Layer 3 of a small transformer language model trained on English Wikipedia (13 layers, counted from 0, width 64).
Take only the direct path to the model's output, skipping the later layers: a vector added to the residual stream pushes a token's score in proportion to its dot product with that token's output vector.

Output vectors of the tokens that the questions are about. A number n stands for n times 0.012.
"&": 59 48 28 -46 -39 -51 29 -49 60 34 50 -15 -58 49 13 29 115 -39 33 -38 -2 31 -17 -4 -49 -5 -3 -16 -81 -32 33 19 47 -28 -45 67 -38 -31 0 -36 37 14 55 -63 -94 17 -32 28 -86 -59 17 58 16 -111 82 44 -66 -45 38 8 41 60 61 -46
" used": 115 -15 32 -3 -78 -101 -30 40 -35 57 66 4 -43 29 15 27 -4 -30 -42 24 18 -47 -48 -28 -59 -63 -19 37 -36 -28 -24 6 0 3 37 48 -12 -51 -12 -52 10 -50 29 -11 0 15 46 -30 -22 14 -8 -53 91 22 -43 33 33 15 63 23 42 92 9 -20
" Francis": 59 -28 -46 54 -55 25 23 5 33 67 33 -44 -7 53 13 99 18 -11 -40 20 -1 -15 -41 -3 -6 -6 -50 4 -78 16 4 53 57 -91 -61 12 58 -46 -9 -61 -79 -25 67 -19 -56 19 -2 59 -1 42 70 -62 -25 -72 -26 -40 22 -3 38 -27 88 58 7 -41
"ome": 43 14 33 26 -7 -35 74 57 -22 112 15 -87 -20 -121 17 71 29 -107 23 12 78 33 -53 49 -95 11 -4 -27 -56 -36 -31 -15 -71 94 -3 20 70 13 37 -45 -26 2 2 17 -75 22 -52 -65 -70 -48 37 -9 8 -43 -7 -21 -17 25 34 -42 91 66 42 31
"fin": -42 5 -72 -46 23 -34 29 24 -62 58 47 -42 93 -1 16 29 11 -101 38 -29 47 -15 58 -16 -73 -28 -33 65 46 71 -101 15 -1 -54 43 0 13 39 30 -53 -2 -72 12 -8 34 -9 81 32 -146 25 66 -38 12 -39 -4 4 5 -36 -23 5 76 35 8 -12
" name": 115 6 80 26 -75 -9 3 -128 -34 11 -12 38 14 -14 12 110 39 -15 -64 25 25 -1 -106 32 -19 -7 -76 6 -7 29 -26 -13 -17 53 24 49 40 -53 -16 -56 -53 -75 23 -21 23 71 -16 5 -61 -27 20 -7 16 -25 -2 14 40 -10 20 -9 52 43 -8 3
"man": 3 -118 77 2 -26 23 13 18 -4 66 -18 -39 44 0 -11 55 -13 -18 0 -28 13 -4 48 8 7 -9 39 27 -16 16 -53 15 8 -3 -2 -40 90 26 -16 -66 1 -62 44 -24 -15 -2 5 -59 -128 36 39 -39 28 -39 -39 41 29 -61 22 9 32 38 24 6
"j": 389 115 110 140 -106 -377 118 -19 -142 301 114 -152 -172 84 220 433 94 -470 103 -204 76 -119 -226 -140 -185 -262 -123 -1 -198 135 -103 198 151 -72 -265 -23 -138 -180 34 -278 -78 -113 332 -270 -134 268 97 154 -264 160 216 -77 78 -163 40 -9 85 -204 294 -158 420 400 54 10
"ner": 20 -19 85 33 -2 -33 35 36 40 21 -63 -82 31 -34 6 70 -30 -76 23 -106 -68 47 -64 -41 -60 -77 33 23 -68 -3 -68 -14 21 -15 81 -29 33 114 -26 -25 -7 -16 -21 -33 -22 25 5 95 38 17 -23 53 8 -64 18 23 90 -28 -19 -47 47 41 95 -25
"cul": -8 -99 1 48 0 -35 19 -67 -28 82 69 -68 25 36 29 42 11 -126 76 -34 16 29 -10 65 24 41 -31 -106 2 -17 -64 62 77 13 -66 16 -11 -74 46 -79 70 -33 -49 -37 -56 59 14 -17 -9 45 21 -38 106 -52 -45 -23 6 -13 26 -16 47 18 111 -43
"ography": 154 -29 16 14 12 -118 23 -47 -11 27 -46 19 15 9 27 42 -75 -152 110 35 -31 12 -25 -9 -63 48 -110 33 -24 -37 -30 0 99 52 18 -53 -45 91 78 -97 -92 -147 133 -40 -106 15 -109 -32 4 0 39 18 48 -39 35 43 46 31 141 -28 116 48 -60 3
"^": 407 107 106 135 -107 -374 118 -19 -132 295 108 -150 -175 85 220 447 91 -476 102 -210 68 -118 -223 -150 -181 -259 -120 3 -193 137 -115 212 154 -61 -267 -27 -148 -188 35 -279 -73 -118 333 -257 -133 265 94 152 -260 155 223 -77 74 -164 42 -8 83 -203 294 -160 421 391 59 11
"ium": 82 -6 3 26 -93 -116 -19 -59 20 138 -28 59 -7 -73 6 108 51 -59 123 -8 -3 -34 -53 -9 -60 10 -82 -2 8 -35 -45 -3 -20 37 -8 -56 18 39 21 -77 -6 6 52 -8 32 59 -30 72 -54 48 17 -40 20 -42 9 -65 24 -31 58 -35 -11 18 58 56
"ring": -9 23 -52 85 47 8 119 60 -79 19 -36 6 -13 73 11 112 -15 -83 17 -11 -12 -67 -41 -113 23 -72 -49 5 -100 -23 5 34 26 -3 -45 85 9 -10 -25 -59 21 -22 51 1 -39 -2 -84 -12 32 16 -47 38 -55 -10 110 46 72 -60 41 -48 80 37 38 -54
"rt": 6 29 95 33 88 -54 71 -31 -92 -22 -53 -44 32 -19 9 3 11 -13 -21 -37 9 25 -61 -51 65 -40 -84 66 -17 27 -57 56 34 68 -41 39 -91 -9 -9 -42 63 -3 57 -33 -40 5 -47 -34 19 3 60 9 43 -102 -47 17 95 -105 84 -26 93 46 -22 -15
"£": 31 86 -10 -48 -14 12 -43 27 24 27 83 -103 27 -43 23 54 53 -48 -30 0 75 51 19 -42 -78 -13 -28 -93 -74 55 -25 52 13 -44 -51 8 28 -63 35 -116 -21 -1 39 -27 -29 33 69 80 -63 72 -9 -50 -35 -45 25 -29 40 -83 85 6 21 91 40 -26
"off": 24 92 10 72 -10 -33 53 -9 -26 54 -7 -37 5 41 14 -14 -4 -22 56 -51 20 7 1 -95 -111 -43 30 67 -10 56 -54 -12 -24 81 24 -52 31 -2 38 -42 16 -125 20 -11 -74 16 -42 41 -152 -20 74 45 52 -81 48 32 99 -13 -15 -20 -50 101 -13 -42
" species": 108 -20 22 -25 -11 -50 13 -73 -22 22 -15 82 -71 -58 15 67 71 -104 -54 44 25 -1 -99 32 -28 -73 -123 -25 -11 -53 -60 -20 24 20 60 72 -33 -24 -1 -95 -35 -56 81 4 58 25 -35 -7 27 55 57 -85 16 -33 -6 71 6 -4 60 -6 76 170 -13 49
"born": 14 -59 84 14 -9 -49 29 9 -15 40 79 -88 -1 127 7 153 -20 -111 12 38 1 -76 -16 41 -28 -70 -59 -86 -51 23 -5 52 58 -69 -38 27 42 67 50 25 -11 -122 -7 18 -27 72 14 49 18 -10 66 -95 8 -29 42 66 35 -55 63 -84 -27 60 -73 -112
"tor": 8 -57 63 115 -48 -64 31 -49 -100 67 -12 -32 -68 -12 10 75 6 -32 51 36 21 4 -68 -17 15 5 39 11 -29 65 -37 51 66 82 -8 -2 24 -42 71 -46 9 -103 -51 -74 107 -10 -25 7 18 -96 68 14 58 -26 -47 -70 -10 -55 37 30 85 63 -75 -50
"ary": 44 -62 121 -8 -5 -111 8 -6 -55 154 -1 -20 -29 -24 -12 -36 -81 -135 34 -53 12 3 29 -64 -37 104 -39 -2 -119 -12 -15 -62 -32 -5 -8 17 52 -80 52 65 -111 30 32 -31 -17 140 -48 11 7 77 35 42 32 19 43 3 -3 -38 -28 32 133 27 -16 46
"red": 18 -22 -10 121 29 -37 125 53 -103 47 -4 -34 -7 138 4 111 -69 -107 21 0 76 6 -20 -54 75 -56 -59 18 -49 -51 2 -43 38 12 -49 0 23 -108 -49 -57 56 15 59 10 -65 50 -5 -77 3 6 18 29 -56 -49 37 14 13 -42 -18 8 12 76 14 -38
"E": 393 115 118 134 -107 -389 122 -8 -142 305 122 -164 -181 89 228 451 94 -472 104 -208 80 -119 -248 -152 -199 -268 -136 -3 -193 137 -101 209 156 -77 -265 -29 -143 -185 35 -279 -73 -112 340 -277 -133 278 104 158 -270 154 229 -76 75 -182 44 -8 81 -224 298 -164 439 419 59 16
";": 402 111 111 131 -108 -379 118 -12 -142 303 104 -156 -179 83 220 428 89 -478 104 -207 69 -121 -223 -147 -179 -264 -121 13 -196 135 -114 207 154 -69 -255 -27 -146 -195 38 -286 -74 -120 344 -259 -133 274 95 159 -256 158 230 -73 76 -171 43 -5 82 -215 302 -157 420 401 50 16
" career": 96 32 93 -16 -9 -19 35 -1 -20 60 -74 -93 69 74 11 107 14 -82 -13 70 20 -2 -4 9 -68 52 -143 22 0 58 -37 -28 65 57 -9 -84 -71 -48 50 -76 -63 -92 -9 -81 14 52 8 14 -4 14 0 16 40 -37 119 -16 3 -59 68 -99 30 33 -57 7
" Location": 89 -9 102 46 -28 -98 142 4 -59 -4 -45 33 -48 105 20 85 117 -83 44 31 -54 5 -67 -20 21 -85 -24 -68 -40 34 9 -6 -92 -41 16 40 -21 27 20 -63 -84 -23 34 -63 -46 78 65 -6 -24 89 84 -72 -6 -14 -8 36 -42 55 54 -155 63 42 -66 -24
"Species": 50 74 14 -85 -102 -104 106 -49 21 -12 -51 28 -8 -39 28 135 58 -179 -3 40 36 -11 -104 41 -56 -169 -101 -34 34 7 -52 59 31 41 75 29 -49 16 43 -121 -49 -83 137 -76 -13 5 -130 74 36 109 17 -22 11 -74 45 157 -76 11 67 -24 107 154 -43 25
"tin": 17 -59 -8 70 -47 -67 -41 -23 -25 46 -65 -48 -46 -68 15 8 63 -112 84 23 -64 -2 14 72 13 -53 44 6 -20 25 -69 108 83 -47 6 -48 22 20 37 -68 -5 34 14 -66 27 33 58 0 25 -25 73 17 -33 -63 -100 -71 88 -22 -27 -14 53 139 95 -28
"and": -17 21 -3 -8 -2 -17 20 -58 -75 75 32 -13 -14 93 2 -8 -24 -64 91 0 -13 -39 -57 -34 -93 -79 119 48 -44 17 -12 51 -25 -2 -2 -16 -4 -88 52 8 -43 -54 42 50 -51 92 -13 41 41 -9 29 23 52 33 22 -82 16 -42 -5 40 40 -24 25 -44
"ttle": -20 -32 52 -26 50 -2 120 64 -41 137 -62 -44 -34 32 23 54 -25 -113 23 -41 -70 36 -22 -25 -22 -59 -36 -1 20 82 -43 -24 75 -61 -88 18 19 29 -33 -64 -37 32 -8 -44 -27 60 -64 -24 9 -25 48 -27 -24 -87 11 132 14 -50 -33 -1 61 138 73 24

Each question shows what one neuron of this layer's MLP adds at an activation of 1. A number n stands for n times 0.0011.

n126: -71 192 -149 48 128 62 -126 -109 97 30 -30 30 -49 -15 -58 -21 144 0 -3 233 -141 75 -41 20 53 -68 31 -134 25 104 207 33 18 -140 71 190 35 -15 95 -129 -33 -55 1 10 -179 89 6 -103 -105 26 -51 92 136 -18 108 -76 -2 -9 -163 -117 -43 114 -64 -94
Which of these tokens does it push up most? "&"

n42: -101 -136 161 21 180 -38 152 -79 -117 54 -64 -131 4 6 -47 1 107 -109 176 -95 -261 -145 -17 -41 -14 151 129 -2 -44 168 54 -95 -47 196 -35 131 69 101 25 -74 -57 29 8 -103 -44 -93 -55 28 -74 27 18 182 7 -118 17 133 11 43 -60 17 -97 35 -42 -37
Which of these tokens does it push up most? "ttle"

n157: -51 -45 34 -99 -78 -47 52 13 21 -157 86 88 32 55 -2 8 -1 -11 70 -111 27 46 41 -20 126 -112 -19 -11 62 -67 7 39 37 -25 -55 -191 161 -15 -47 3 -106 28 -40 14 -68 -66 59 -25 -90 -105 -33 -54 -70 74 -90 -43 97 -5 -5 -50 49 -30 35 71
Which of these tokens does it push up most? "man"

n225: 34 -3 13 0 146 -120 88 273 -148 20 -167 -149 240 -101 -76 -113 85 74 -48 58 -45 -41 -296 -45 110 -70 42 58 -117 56 119 -37 -65 -24 1 194 8 177 6 -36 -50 -66 -13 -37 55 121 91 -153 -209 113 -102 40 25 -25 88 74 -56 23 21 -150 -77 -28 -183 198
Which of these tokens does it push up most? " Location"

n129: -13 -19 164 146 -1 -35 65 -32 -110 146 46 -97 -113 -24 -163 65 59 -14 -115 82 -5 67 149 -102 -28 -80 26 101 -88 -66 13 -9 32 42 -12 -131 -205 230 118 48 112 122 181 15 -76 -35 -68 -37 -285 6 -10 96 76 -76 -31 87 33 122 -208 -27 -143 -17 -182 -159
Which of these tokens does it push up most? "off"

n174: -75 53 -144 7 8 120 17 2 53 -24 56 -60 -123 0 39 87 -73 -48 139 -58 63 -80 17 -109 44 -77 -102 -2 107 88 -92 -74 -98 -108 -20 242 121 -111 -42 -3 -66 -16 -15 -10 152 -16 -4 17 -83 -38 -94 35 44 41 -62 91 27 -24 77 -50 18 106 -46 23
Pushed down most: "ography"

n205: 78 -89 205 -62 -197 8 108 67 -16 -57 95 -30 19 86 27 -50 83 -32 -46 -96 128 98 183 16 -28 -71 60 33 9 1 73 -64 -93 92 -92 12 108 144 -133 -77 9 -78 60 49 30 -62 118 -10 -74 89 -16 -53 -96 3 -40 -33 -52 -45 39 -7 -75 -72 2 34
Which two tokens does it push up most, strongest first? "man", " Location"

n218: -2 1 92 -25 21 26 18 40 -14 40 -18 -116 78 -22 -28 27 -72 -19 81 -43 47 -30 35 -37 25 -40 113 -13 -70 68 141 -15 -100 132 -122 58 -26 49 97 -157 98 -11 -52 -69 -154 -103 2 54 108 -20 -137 31 -52 177 23 130 71 -37 11 -164 -68 -123 192 -47
Pushed down most: " species"

n127: 37 -202 64 -116 -54 32 -1 -34 202 21 -38 6 -43 43 -62 157 84 197 -153 -82 -21 -36 -111 -89 171 134 96 46 -128 -56 38 -45 74 -73 89 11 74 -64 -23 63 -169 -126 19 242 26 -70 -143 103 116 -174 131 -31 -48 35 -61 -167 -111 -63 -11 -107 -26 51 89 -185
Which of these tokens does it push up most? " Francis"

n339: -8 -138 29 49 -99 -41 14 -29 -105 128 -63 21 -75 97 34 -142 8 157 -40 126 -12 -89 132 -52 -82 108 144 -8 71 112 105 -190 86 -151 -143 103 70 -149 72 125 18 -1 120 -27 -75 -16 43 -89 51 -26 -80 150 57 9 -10 -38 9 -197 56 -52 113 -58 -28 95
Which of these tokens does it push up most? "ary"

n166: -114 11 -133 83 -24 -61 89 24 -123 -154 -14 78 -14 25 -127 322 -44 -61 -90 -281 -79 -22 110 134 -42 -68 -23 -224 -232 25 -93 100 -23 140 -124 43 81 60 105 44 -131 37 120 105 -124 -106 224 96 -35 77 296 33 253 -18 93 -233 -142 21 23 75 -110 -13 -4 -73
Pushed down most: "ttle"

n378: 138 120 107 94 -221 -36 135 93 -72 17 132 55 -22 -49 50 99 169 66 -117 20 -8 108 56 -156 163 191 17 53 -86 -103 13 -53 -22 -5 80 38 -26 32 -133 -23 -157 -109 45 42 32 40 -201 -37 -118 -85 -80 -55 45 -112 -56 175 80 -160 115 -44 -46 73 37 115
Pushed down most: "and"

n46: -150 61 131 -138 24 69 49 -90 164 -86 143 -99 28 90 -22 -145 46 -60 -113 -185 -20 12 61 123 -87 -91 52 -215 36 104 -157 35 -43 -9 150 -76 -209 -189 -22 -201 59 54 58 -17 89 -107 141 156 35 -21 149 83 250 17 -66 -99 -152 186 57 -14 -171 -134 85 157
Pushed down most: "ring"

n86: 57 -24 72 -33 -45 85 -99 72 -16 76 -86 -45 18 -36 12 24 1 -124 -108 56 220 80 164 24 -33 -158 -24 -33 -93 14 65 -201 -71 116 -26 -127 -31 -17 6 -69 -113 -15 20 113 -5 58 48 -91 -100 70 2 -195 -81 106 117 -18 30 21 88 -33 -52 70 255 2
Pushed down most: "tor"

n222: -93 -101 57 -27 -74 99 -101 -145 37 -100 160 89 -40 78 53 234 -35 36 47 93 30 106 -33 6 22 -58 -196 86 -12 3 -25 62 -110 -68 -214 -107 -81 -67 -242 124 -10 -187 -12 -68 142 8 121 -22 -16 65 20 -25 -54 135 -24 -88 58 -26 -50 244 72 -16 85 -9
Pushed down most: "ome"

n273: 86 214 -72 -148 -88 51 122 -45 -116 -178 12 27 66 -39 -63 -14 34 28 -22 -48 25 -124 -125 76 -5 101 44 14 -72 66 55 -239 57 118 -80 70 35 -77 26 100 -50 48 -14 31 -55 164 123 -82 -81 7 -144 -148 71 38 146 -63 -11 0 28 95 72 -7 -74 -11
Which of these tokens does it push up most? " name"

n119: -80 114 30 -75 11 25 83 84 -58 135 97 -169 -30 63 10 -20 -1 63 30 31 -97 -73 -114 -34 34 -89 -61 159 66 -15 -22 206 34 -107 127 -51 78 -160 -59 46 -38 -54 36 91 -45 -91 -124 26 62 -191 166 42 30 139 13 -22 -27 -308 158 37 -9 -83 70 28
Pushed down most: " Location"

n176: -188 136 -261 38 105 -57 -286 3 -5 56 -89 -319 45 -70 133 61 12 -195 61 165 -28 46 254 -33 -34 53 -9 -140 174 -68 -114 -61 104 -38 85 -46 115 15 -44 38 99 114 103 -9 16 53 85 2 -110 -288 174 3 -68 -48 2 16 106 -52 -3 105 -175 -17 35 -26
Pushed down most: " Location"

n239: -61 221 78 -188 -258 -5 61 144 -23 253 164 -29 37 48 10 -75 -23 174 -141 -76 152 -34 40 -52 28 -156 45 -47 -97 176 15 -30 -69 -104 -105 -61 -120 -64 57 -75 -58 -18 158 106 -31 -260 36 -12 -57 49 -129 17 36 -63 177 -71 66 174 -124 37 -73 -108 -125 100
Which of these tokens does it push up most? "£"

n52: -16 179 -177 39 -53 57 -54 -15 10 -119 -241 18 -157 -131 8 167 -92 -83 -125 157 -86 165 -91 -28 103 -66 -137 -73 53 67 49 -80 74 -160 71 225 3 -73 -112 72 55 -51 -104 13 134 95 24 150 10 -41 -6 27 159 60 69 -149 86 -38 44 -23 34 96 46 -69
Pushed down most: "man"

n63: 224 -34 28 -5 -93 13 43 -45 11 -125 -9 202 -158 99 -98 154 114 25 153 99 53 -31 -110 -59 -21 32 -20 -15 -91 -39 -45 -24 17 -32 64 -177 26 5 -196 -44 57 44 -1 64 59 47 -84 -94 36 36 -79 44 114 18 91 45 14 36 -8 -27 -88 87 75 78
Pushed down most: "fin"

n249: 39 -7 78 -29 -136 42 -51 -166 44 -141 41 -24 65 -34 -102 68 65 67 -21 115 168 24 -50 29 20 153 86 141 111 55 -104 -119 -106 87 -5 11 10 -76 -60 -72 -9 19 -35 -84 131 -14 -104 37 28 -58 -22 30 14 96 -28 38 -101 -93 64 -115 72 -58 -120 229
Which of these tokens does it push up most? " name"

n54: -10 150 20 -92 -131 -83 110 44 7 -73 39 -97 -61 -2 -180 -45 19 -75 -47 12 -60 -66 -19 6 71 -10 183 -36 -5 3 69 233 69 -38 -84 142 52 -27 -16 7 111 111 23 -50 29 30 -23 28 -143 8 -98 68 64 -20 25 50 30 101 -119 -22 -58 -103 -90 72
Pushed down most: "ography"

n358: 94 -141 -211 -117 107 34 -26 -38 -83 -65 -78 69 48 123 -140 78 -33 29 49 -170 86 8 167 67 172 -96 -75 -17 32 20 -65 106 43 66 -36 52 -138 15 145 77 104 13 -129 77 -233 -108 167 -51 162 -74 -98 -26 89 -50 10 -133 75 -70 -97 35 -88 234 75 -150
Which of these tokens does it push up most? "cul"

n21: -22 73 20 73 -46 54 -143 7 -50 -21 -91 28 87 -228 -18 94 39 80 -62 73 75 34 -40 34 -84 57 -112 57 57 -18 150 -73 98 -19 28 -23 25 67 -22 -28 13 -113 45 -113 -213 36 -56 5 70 26 71 52 -129 -39 -50 70 105 -37 -51 -62 119 121 65 -40
Pushed down most: "and"

n179: -76 -204 68 -17 25 -22 137 -64 118 62 31 84 -4 84 23 -38 -101 -111 104 -16 49 14 103 18 40 2 4 -81 -42 -115 -9 37 140 -2 10 -144 -154 124 -176 -1 -51 -2 -93 -98 81 -8 118 40 310 10 -5 -32 -125 -46 -200 -52 49 33 -4 88 19 31 3 -17
Pushed down most: "off"

n28: -8 -114 65 20 -11 -168 52 42 -200 107 70 163 56 38 -66 23 32 38 7 10 -3 2 -240 -135 45 36 -153 14 46 -93 -83 -69 -97 -16 131 47 84 -125 -21 262 60 -23 -17 -46 167 -14 -86 55 147 -149 -28 -46 -39 -87 202 86 -26 20 -35 115 79 27 103 26
Which of these tokens does it push up most? "ary"